Layer 13 of a small transformer language model trained on English Wikipedia (22 layers, counted from 0, width 64).
A neuron adds its activation times its output weights to the MLP's output. To switch it off is to set its activation to zero at one token and run the rest of the model.

Output weights of the MLP neurons that the questions are about. A number n stands for (n - 128) times 0.0059.
n4: 176, 129, 119, 114, 70, 119, 157, 160, 216, 85, 182, 148, 78, 126, 120, 111, 96, 112, 71, 85, 152, 157, 130, 79, 181, 104, 47, 83, 116, 111, 154, 184, 134, 115, 92, 117, 132, 138, 80, 186, 211, 108, 64, 176, 161, 208, 186, 193, 30, 154, 169, 131, 129, 166, 49, 119, 127, 155, 138, 68, 152, 81, 121, 133
n41: 113, 119, 70, 110, 138, 140, 101, 122, 167, 127, 115, 164, 77, 111, 163, 98, 104, 70, 95, 141, 144, 132, 54, 61, 113, 106, 101, 108, 120, 122, 98, 77, 143, 82, 83, 137, 139, 64, 103, 95, 211, 89, 138, 165, 105, 134, 68, 88, 179, 138, 92, 142, 109, 163, 186, 57, 123, 112, 124, 139, 126, 116, 135, 82
n59: 172, 77, 106, 150, 120, 133, 61, 163, 87, 224, 117, 137, 63, 167, 109, 46, 138, 127, 155, 178, 87, 106, 55, 86, 153, 165, 119, 164, 131, 141, 70, 76, 72, 158, 172, 45, 116, 86, 155, 135, 77, 173, 118, 108, 112, 171, 90, 132, 164, 139, 120, 121, 82, 96, 60, 117, 104, 131, 187, 159, 103, 83, 163, 79
n140: 108, 137, 79, 120, 128, 97, 85, 134, 120, 62, 101, 80, 36, 141, 166, 73, 129, 44, 72, 166, 112, 67, 120, 137, 156, 93, 138, 179, 79, 116, 101, 166, 92, 193, 100, 119, 128, 135, 125, 66, 158, 139, 140, 79, 105, 144, 180, 169, 73, 200, 100, 157, 117, 79, 90, 116, 99, 141, 138, 116, 114, 100, 131, 142
n179: 74, 87, 115, 151, 134, 81, 191, 114, 126, 91, 156, 101, 120, 89, 96, 114, 192, 132, 65, 153, 138, 91, 130, 164, 112, 116, 91, 182, 128, 118, 129, 181, 82, 97, 144, 172, 69, 156, 136, 79, 208, 88, 183, 168, 140, 67, 168, 118, 162, 45, 123, 165, 85, 141, 145, 126, 150, 106, 213, 101, 143, 128, 106, 165
n234: 149, 135, 71, 169, 100, 138, 107, 124, 131, 74, 112, 133, 173, 164, 94, 110, 153, 168, 167, 64, 131, 180, 135, 106, 119, 55, 154, 126, 135, 197, 113, 171, 142, 132, 90, 109, 22, 186, 161, 99, 231, 98, 135, 162, 186, 122, 121, 133, 137, 54, 123, 149, 82, 146, 122, 133, 171, 128, 159, 162, 156, 135, 214, 66
n241: 94, 131, 174, 130, 145, 113, 185, 99, 106, 132, 106, 145, 93, 100, 95, 118, 118, 129, 146, 104, 114, 143, 69, 113, 159, 133, 139, 178, 106, 157, 126, 139, 85, 83, 7, 150, 129, 73, 153, 164, 104, 106, 183, 133, 125, 118, 93, 150, 195, 89, 127, 165, 213, 163, 97, 144, 169, 100, 117, 80, 64, 228, 124, 112
n262: 112, 114, 116, 115, 170, 119, 73, 110, 118, 189, 121, 169, 126, 135, 143, 155, 127, 112, 224, 103, 101, 171, 167, 165, 155, 114, 143, 98, 112, 142, 148, 215, 73, 164, 132, 68, 66, 191, 135, 78, 174, 95, 137, 75, 135, 150, 87, 77, 73, 83, 114, 177, 178, 91, 184, 102, 152, 127, 201, 62, 80, 165, 78, 124
n305: 60, 160, 100, 72, 193, 138, 193, 109, 55, 151, 143, 142, 142, 136, 83, 186, 177, 67, 87, 117, 128, 140, 122, 142, 144, 229, 146, 166, 128, 83, 123, 167, 122, 120, 145, 111, 95, 167, 143, 116, 216, 67, 96, 96, 135, 68, 163, 113, 182, 129, 126, 78, 196, 192, 72, 190, 158, 79, 108, 172, 136, 132, 78, 125
n314: 110, 93, 151, 117, 126, 72, 137, 104, 94, 187, 155, 110, 130, 194, 118, 91, 196, 162, 70, 30, 141, 80, 75, 161, 100, 144, 136, 182, 117, 100, 171, 150, 198, 118, 72, 138, 169, 143, 142, 195, 210, 190, 106, 152, 63, 125, 118, 180, 167, 120, 146, 137, 148, 82, 81, 96, 149, 180, 169, 130, 123, 108, 121, 163
n329: 167, 126, 192, 124, 119, 114, 97, 63, 234, 157, 183, 114, 159, 118, 105, 199, 120, 142, 62, 142, 129, 69, 143, 122, 89, 64, 68, 94, 88, 171, 145, 137, 173, 160, 177, 194, 118, 206, 99, 146, 170, 163, 129, 136, 100, 195, 153, 105, 210, 120, 133, 134, 209, 161, 137, 131, 155, 134, 131, 234, 179, 124, 134, 136
n343: 141, 144, 93, 171, 154, 46, 116, 119, 144, 92, 99, 84, 168, 128, 144, 64, 75, 131, 188, 205, 117, 96, 177, 223, 111, 118, 121, 215, 178, 124, 118, 131, 96, 83, 152, 129, 88, 84, 139, 207, 144, 106, 124, 100, 144, 154, 110, 121, 126, 89, 179, 64, 138, 152, 73, 157, 124, 156, 142, 95, 72, 150, 166, 125
n348: 110, 86, 138, 141, 141, 172, 155, 40, 142, 108, 82, 188, 145, 121, 148, 122, 175, 96, 141, 150, 98, 154, 241, 202, 68, 102, 168, 80, 158, 127, 228, 94, 131, 91, 128, 118, 111, 148, 91, 146, 130, 52, 124, 153, 99, 76, 150, 120, 64, 106, 182, 112, 127, 120, 146, 182, 113, 135, 100, 166, 108, 157, 86, 156
n353: 111, 85, 146, 134, 85, 69, 153, 58, 137, 186, 122, 105, 114, 138, 220, 96, 93, 93, 136, 133, 49, 104, 191, 191, 168, 48, 80, 156, 213, 119, 87, 69, 199, 108, 135, 47, 174, 145, 145, 143, 30, 159, 138, 120, 132, 193, 111, 181, 151, 103, 133, 84, 163, 172, 203, 100, 127, 126, 168, 90, 154, 90, 82, 146
n365: 134, 105, 84, 153, 142, 142, 105, 170, 122, 128, 126, 98, 124, 45, 136, 140, 166, 54, 187, 167, 157, 162, 202, 170, 195, 140, 72, 221, 104, 146, 112, 113, 133, 142, 127, 164, 90, 184, 66, 131, 191, 79, 161, 138, 137, 134, 150, 124, 131, 108, 166, 156, 105, 107, 146, 124, 82, 178, 89, 154, 117, 132, 72, 174
n382: 60, 151, 118, 141, 143, 118, 193, 94, 202, 153, 92, 96, 154, 88, 145, 147, 60, 166, 160, 192, 120, 173, 170, 148, 130, 208, 146, 114, 111, 86, 138, 98, 173, 88, 65, 91, 111, 152, 101, 145, 147, 134, 196, 147, 88, 148, 138, 117, 156, 91, 137, 123, 166, 118, 137, 136, 74, 92, 152, 99, 123, 177, 160, 155

Each question names a token from some text and the token that comes next. It shows the activations a of the neurons there, in the order above. A number n stands for (n - 128) times 0.0073.

Then comes g, the gradient of the next token's log-probability with respect to the MLP's output, scaled to length 1. A neuron's effect is roughly proportional to its activation times (output weights . g). A number n stands for (n - 128) times 0.0039.

"against ", then "the "
a: 133, 125, 142, 145, 148, 124, 111, 128, 122, 127, 128, 136, 131, 113, 123, 126
g: 108, 138, 158, 137, 106, 87, 75, 132, 145, 129, 161, 169, 100, 149, 159, 150, 124, 155, 141, 164, 80, 137, 197, 102, 126, 104, 131, 135, 114, 118, 129, 131, 120, 120, 33, 186, 249, 113, 154, 149, 113, 144, 130, 132, 150, 100, 124, 156, 87, 170, 135, 81, 141, 141, 98, 146, 129, 136, 121, 191, 132, 140, 127, 120
Which neuron, switched off, raises the next token's probability most? n179

"193", then "5 "
a: 128, 104, 133, 128, 129, 131, 128, 129, 128, 138, 133, 130, 122, 135, 125, 128
g: 119, 153, 87, 145, 151, 152, 175, 115, 132, 105, 127, 91, 123, 151, 176, 72, 149, 158, 138, 135, 102, 99, 180, 155, 114, 119, 151, 111, 132, 115, 71, 141, 133, 74, 188, 131, 144, 53, 128, 128, 100, 156, 91, 120, 137, 119, 121, 177, 106, 97, 208, 150, 136, 193, 98, 147, 99, 94, 151, 86, 176, 132, 172, 122
Which neuron, switched off, lowers the next token's probability most? n41

"-", then "high"
a: 129, 129, 129, 127, 126, 134, 122, 180, 214, 125, 129, 127, 126, 130, 130, 129
g: 82, 91, 127, 138, 90, 115, 168, 111, 145, 173, 195, 118, 105, 151, 94, 116, 137, 105, 129, 143, 110, 235, 109, 145, 117, 147, 119, 184, 117, 105, 113, 153, 151, 139, 79, 127, 133, 116, 143, 106, 145, 72, 155, 137, 139, 140, 129, 124, 107, 75, 143, 69, 185, 167, 106, 133, 147, 188, 154, 57, 118, 135, 138, 114
Which neuron, switched off, lowers the next token's probability most? n305

"s ", then "a "
a: 164, 128, 143, 134, 126, 126, 117, 137, 128, 141, 124, 130, 151, 136, 80, 128
g: 138, 65, 170, 146, 104, 162, 80, 131, 152, 92, 169, 78, 120, 155, 139, 135, 137, 93, 166, 118, 109, 163, 157, 96, 111, 135, 152, 158, 102, 122, 93, 140, 53, 56, 174, 174, 111, 128, 208, 95, 127, 122, 144, 155, 99, 138, 123, 82, 173, 104, 138, 113, 127, 85, 108, 70, 107, 100, 121, 111, 93, 125, 137, 134
Which neuron, switched off, raises the next token's probability most? n4

"ring ", then "tr"
a: 140, 127, 125, 129, 121, 130, 7, 128, 127, 114, 145, 131, 218, 132, 128, 127
g: 94, 74, 131, 88, 184, 98, 145, 122, 191, 99, 130, 117, 116, 119, 85, 178, 146, 70, 38, 150, 128, 147, 103, 79, 170, 149, 114, 153, 132, 123, 118, 143, 147, 147, 111, 120, 136, 176, 107, 128, 108, 113, 115, 163, 185, 150, 152, 105, 63, 164, 165, 106, 152, 122, 87, 150, 113, 166, 135, 135, 115, 131, 154, 187
Which neuron, switched off, lowers the next token's probability most? n241

"the ", then "general "
a: 135, 136, 127, 137, 122, 129, 126, 193, 123, 124, 110, 125, 117, 140, 127, 128
g: 100, 126, 149, 104, 93, 120, 108, 71, 140, 101, 89, 183, 122, 144, 136, 140, 155, 157, 72, 134, 133, 168, 178, 82, 134, 124, 153, 169, 83, 99, 143, 77, 142, 109, 127, 118, 180, 180, 131, 118, 96, 158, 98, 134, 207, 134, 94, 142, 164, 105, 145, 178, 77, 122, 129, 90, 104, 76, 137, 102, 174, 156, 168, 141
Which neuron, switched off, raises the next token's probability most? n262

"the ", then "K"
a: 127, 129, 126, 131, 127, 130, 128, 178, 150, 122, 132, 125, 120, 141, 122, 130
g: 171, 164, 102, 118, 141, 155, 111, 135, 156, 133, 110, 111, 111, 79, 91, 127, 91, 126, 129, 136, 166, 122, 110, 193, 136, 98, 117, 85, 68, 132, 99, 123, 109, 131, 140, 86, 116, 117, 87, 117, 87, 156, 93, 148, 113, 133, 81, 183, 88, 88, 49, 170, 100, 43, 122, 110, 170, 110, 95, 116, 111, 92, 169, 125
Which neuron, switched off, raises the next token's probability most? n305

"sp", then "ot "
a: 127, 128, 128, 121, 126, 121, 121, 124, 155, 130, 129, 125, 130, 140, 126, 128
g: 131, 184, 173, 126, 142, 124, 176, 117, 108, 85, 170, 163, 105, 167, 93, 92, 164, 56, 152, 140, 111, 97, 106, 140, 135, 119, 104, 137, 117, 140, 180, 138, 94, 104, 135, 128, 157, 130, 119, 131, 143, 87, 81, 97, 97, 119, 134, 38, 165, 142, 53, 135, 107, 137, 160, 175, 120, 127, 124, 128, 177, 80, 115, 177
Which neuron, switched off, lowers the next token's probability most? n305

"the ", then "N"
a: 130, 124, 122, 127, 127, 129, 115, 165, 166, 124, 132, 125, 138, 137, 124, 136
g: 198, 117, 132, 97, 163, 91, 136, 122, 141, 124, 78, 140, 109, 103, 129, 81, 147, 130, 79, 197, 144, 112, 100, 199, 69, 138, 83, 158, 83, 97, 146, 167, 139, 153, 128, 85, 99, 134, 144, 117, 116, 117, 126, 109, 131, 70, 123, 138, 90, 92, 133, 147, 68, 104, 131, 107, 145, 153, 178, 62, 122, 101, 99, 100
Which neuron, switched off, lowers the next token's probability most? n262

"per", then "ce"
a: 126, 128, 111, 131, 128, 127, 129, 133, 134, 136, 113, 128, 128, 130, 125, 128
g: 104, 161, 141, 172, 112, 55, 102, 164, 135, 110, 156, 179, 118, 125, 120, 106, 131, 99, 116, 176, 150, 146, 199, 138, 165, 155, 88, 73, 124, 81, 145, 146, 143, 90, 136, 135, 182, 148, 137, 154, 140, 71, 49, 162, 156, 105, 156, 88, 130, 129, 121, 165, 137, 149, 139, 140, 147, 139, 147, 121, 160, 176, 104, 191
Which neuron, switched off, lowers the next token's probability most? n59

", ", then "Rob"
a: 128, 129, 135, 119, 118, 108, 111, 134, 133, 127, 102, 127, 130, 124, 129, 126
g: 144, 126, 141, 105, 173, 140, 113, 134, 148, 89, 152, 108, 106, 84, 77, 144, 125, 119, 139, 74, 132, 95, 144, 109, 93, 51, 56, 143, 70, 135, 156, 93, 114, 149, 187, 81, 91, 157, 77, 48, 132, 158, 75, 85, 145, 139, 137, 109, 119, 128, 144, 171, 151, 141, 161, 113, 113, 148, 135, 132, 153, 99, 125, 160
Which neuron, switched off, lowers the next token's probability most? n241

"same ", then "game"
a: 127, 127, 127, 128, 130, 127, 129, 160, 122, 134, 103, 131, 117, 208, 128, 108
g: 120, 75, 133, 76, 122, 163, 121, 151, 111, 111, 148, 198, 80, 91, 165, 110, 160, 112, 63, 119, 95, 110, 116, 113, 96, 145, 95, 145, 78, 122, 130, 84, 135, 154, 158, 123, 152, 123, 106, 92, 129, 90, 78, 125, 170, 113, 149, 111, 161, 131, 131, 170, 92, 183, 154, 81, 153, 83, 142, 94, 172, 61, 155, 155
Which neuron, switched off, lowers the next token's probability most? n382

"out ", then "of "
a: 125, 128, 116, 127, 135, 127, 128, 132, 122, 126, 130, 131, 176, 131, 75, 137
g: 111, 130, 168, 137, 62, 67, 155, 125, 71, 122, 86, 95, 149, 167, 154, 170, 101, 101, 114, 148, 113, 177, 124, 151, 98, 69, 145, 106, 108, 163, 144, 96, 138, 108, 167, 84, 134, 121, 198, 112, 165, 185, 93, 57, 120, 152, 158, 143, 132, 155, 130, 154, 86, 144, 176, 179, 121, 135, 156, 128, 131, 136, 128, 132
Which neuron, switched off, lowers the next token's probability most? n365

"including ", then "long "
a: 136, 129, 133, 128, 123, 128, 119, 127, 114, 127, 122, 134, 171, 120, 125, 129
g: 80, 64, 127, 141, 149, 165, 119, 113, 82, 80, 114, 99, 121, 121, 156, 175, 104, 43, 145, 127, 86, 166, 203, 72, 95, 144, 173, 151, 136, 101, 135, 160, 112, 139, 162, 115, 94, 172, 122, 127, 121, 153, 114, 158, 84, 191, 148, 98, 110, 98, 109, 135, 145, 157, 154, 113, 99, 100, 126, 159, 119, 177, 137, 126
Which neuron, switched off, lowers the next token's probability most? n348

"ers ", then "so"
a: 120, 125, 130, 131, 125, 130, 128, 139, 134, 129, 128, 127, 134, 127, 125, 124
g: 139, 85, 113, 126, 174, 139, 121, 142, 132, 167, 190, 198, 154, 117, 131, 154, 114, 77, 142, 116, 155, 144, 207, 99, 159, 195, 128, 101, 140, 129, 113, 130, 164, 124, 97, 137, 177, 199, 166, 125, 137, 160, 141, 87, 93, 175, 108, 99, 87, 89, 75, 148, 142, 144, 139, 156, 120, 125, 110, 128, 74, 163, 139, 144
Which neuron, switched off, lowers the next token's probability most? n262

"where ", then "it "
a: 124, 130, 130, 135, 131, 114, 67, 160, 132, 112, 159, 115, 130, 129, 128, 128
g: 147, 151, 192, 146, 115, 136, 106, 157, 130, 117, 195, 160, 154, 132, 190, 121, 111, 132, 126, 45, 157, 93, 205, 118, 132, 130, 138, 134, 158, 109, 106, 165, 120, 117, 152, 127, 118, 134, 167, 136, 132, 139, 77, 110, 97, 116, 150, 107, 121, 88, 112, 151, 55, 121, 131, 142, 126, 175, 89, 218, 150, 89, 108, 133
Which neuron, switched off, lowers the next token's probability most? n241

"the ", then "song "
a: 136, 128, 127, 130, 113, 142, 124, 153, 151, 128, 130, 117, 131, 126, 128, 134
g: 88, 161, 113, 130, 142, 188, 154, 129, 155, 114, 171, 87, 135, 128, 163, 139, 145, 131, 128, 102, 79, 122, 175, 155, 116, 106, 121, 165, 146, 167, 79, 98, 138, 193, 81, 126, 118, 87, 151, 99, 147, 154, 120, 100, 84, 168, 196, 166, 185, 114, 129, 149, 144, 137, 155, 97, 131, 102, 112, 178, 148, 164, 210, 125
Which neuron, switched off, raises the next token's probability most? n262

"the ", then "char"
a: 128, 130, 128, 124, 128, 126, 111, 227, 144, 127, 117, 121, 135, 167, 128, 128
g: 159, 136, 151, 110, 182, 91, 68, 160, 150, 121, 139, 154, 88, 69, 118, 178, 164, 158, 141, 153, 72, 123, 158, 127, 111, 120, 158, 135, 99, 121, 92, 93, 145, 147, 124, 135, 180, 190, 108, 142, 115, 125, 166, 57, 97, 118, 175, 157, 131, 188, 161, 87, 63, 157, 139, 119, 107, 125, 122, 117, 177, 152, 143, 125
Which neuron, switched off, raises the next token's probability most? n262

"m", then "ost"
a: 128, 127, 126, 130, 137, 128, 118, 149, 149, 136, 127, 126, 128, 113, 122, 111
g: 132, 93, 85, 151, 73, 118, 165, 113, 197, 115, 139, 131, 131, 127, 157, 103, 116, 113, 171, 131, 139, 136, 155, 126, 122, 127, 120, 165, 130, 105, 102, 126, 109, 202, 138, 94, 140, 142, 141, 73, 107, 93, 158, 101, 164, 182, 103, 195, 123, 135, 66, 139, 140, 142, 142, 163, 177, 114, 110, 215, 105, 159, 68, 141
Which neuron, switched off, raises the next token's probability most? n353

"ed ", then "in "
a: 130, 90, 126, 131, 150, 124, 127, 131, 114, 129, 78, 127, 152, 128, 70, 129
g: 126, 98, 108, 121, 166, 207, 78, 192, 145, 94, 136, 133, 138, 92, 131, 92, 118, 146, 140, 89, 158, 116, 143, 127, 86, 165, 146, 167, 148, 115, 140, 98, 96, 133, 152, 165, 88, 93, 83, 161, 96, 43, 158, 201, 134, 115, 73, 90, 111, 96, 79, 96, 110, 108, 109, 121, 122, 123, 99, 143, 127, 141, 114, 110
Which neuron, switched off, lowers the next token's probability most? n329

"four ", then "minut"
a: 157, 130, 120, 131, 127, 106, 127, 128, 119, 125, 122, 132, 136, 154, 123, 132
g: 88, 151, 143, 149, 100, 181, 166, 152, 117, 89, 166, 97, 150, 113, 116, 131, 140, 125, 133, 141, 85, 111, 139, 175, 120, 99, 87, 70, 196, 156, 106, 106, 138, 158, 132, 131, 140, 145, 144, 134, 151, 169, 138, 46, 120, 134, 154, 144, 135, 77, 113, 93, 169, 149, 188, 91, 75, 97, 133, 112, 153, 74, 73, 87
Which neuron, switched off, lowers the next token's probability most? n353

"ices ", then "reg"
a: 160, 127, 131, 123, 128, 127, 129, 130, 132, 124, 130, 127, 136, 120, 131, 127
g: 121, 112, 117, 140, 156, 101, 98, 135, 110, 83, 135, 191, 124, 135, 125, 122, 128, 152, 109, 106, 182, 163, 152, 114, 153, 176, 142, 131, 115, 137, 113, 140, 66, 85, 127, 136, 84, 178, 74, 151, 143, 115, 169, 186, 180, 155, 103, 159, 136, 174, 174, 73, 155, 136, 49, 179, 143, 115, 136, 73, 137, 121, 154, 158
Which neuron, switched off, lowers the next token's probability most? n4

"ds ", then "H"
a: 183, 121, 129, 127, 130, 131, 127, 130, 128, 134, 131, 123, 117, 116, 103, 128
g: 188, 198, 79, 110, 124, 151, 143, 140, 184, 156, 115, 127, 140, 85, 69, 102, 138, 158, 91, 130, 184, 89, 64, 151, 109, 119, 98, 93, 163, 150, 132, 126, 173, 166, 128, 85, 145, 117, 48, 141, 138, 155, 75, 140, 136, 108, 133, 156, 119, 120, 125, 171, 144, 79, 167, 124, 144, 126, 113, 77, 137, 129, 102, 140
Which neuron, switched off, lowers the next token's probability most? n4

"\"", then "For "
a: 153, 122, 126, 124, 127, 132, 108, 136, 128, 117, 135, 128, 129, 130, 129, 126
g: 146, 152, 130, 133, 93, 175, 113, 98, 155, 98, 111, 114, 179, 142, 116, 112, 163, 155, 166, 101, 118, 121, 59, 137, 95, 152, 165, 185, 149, 86, 184, 116, 126, 146, 112, 109, 124, 165, 142, 76, 146, 126, 150, 119, 112, 51, 157, 149, 93, 167, 89, 177, 123, 168, 174, 163, 152, 160, 153, 156, 183, 138, 121, 80
Which neuron, switched off, raises the next token's probability most? n4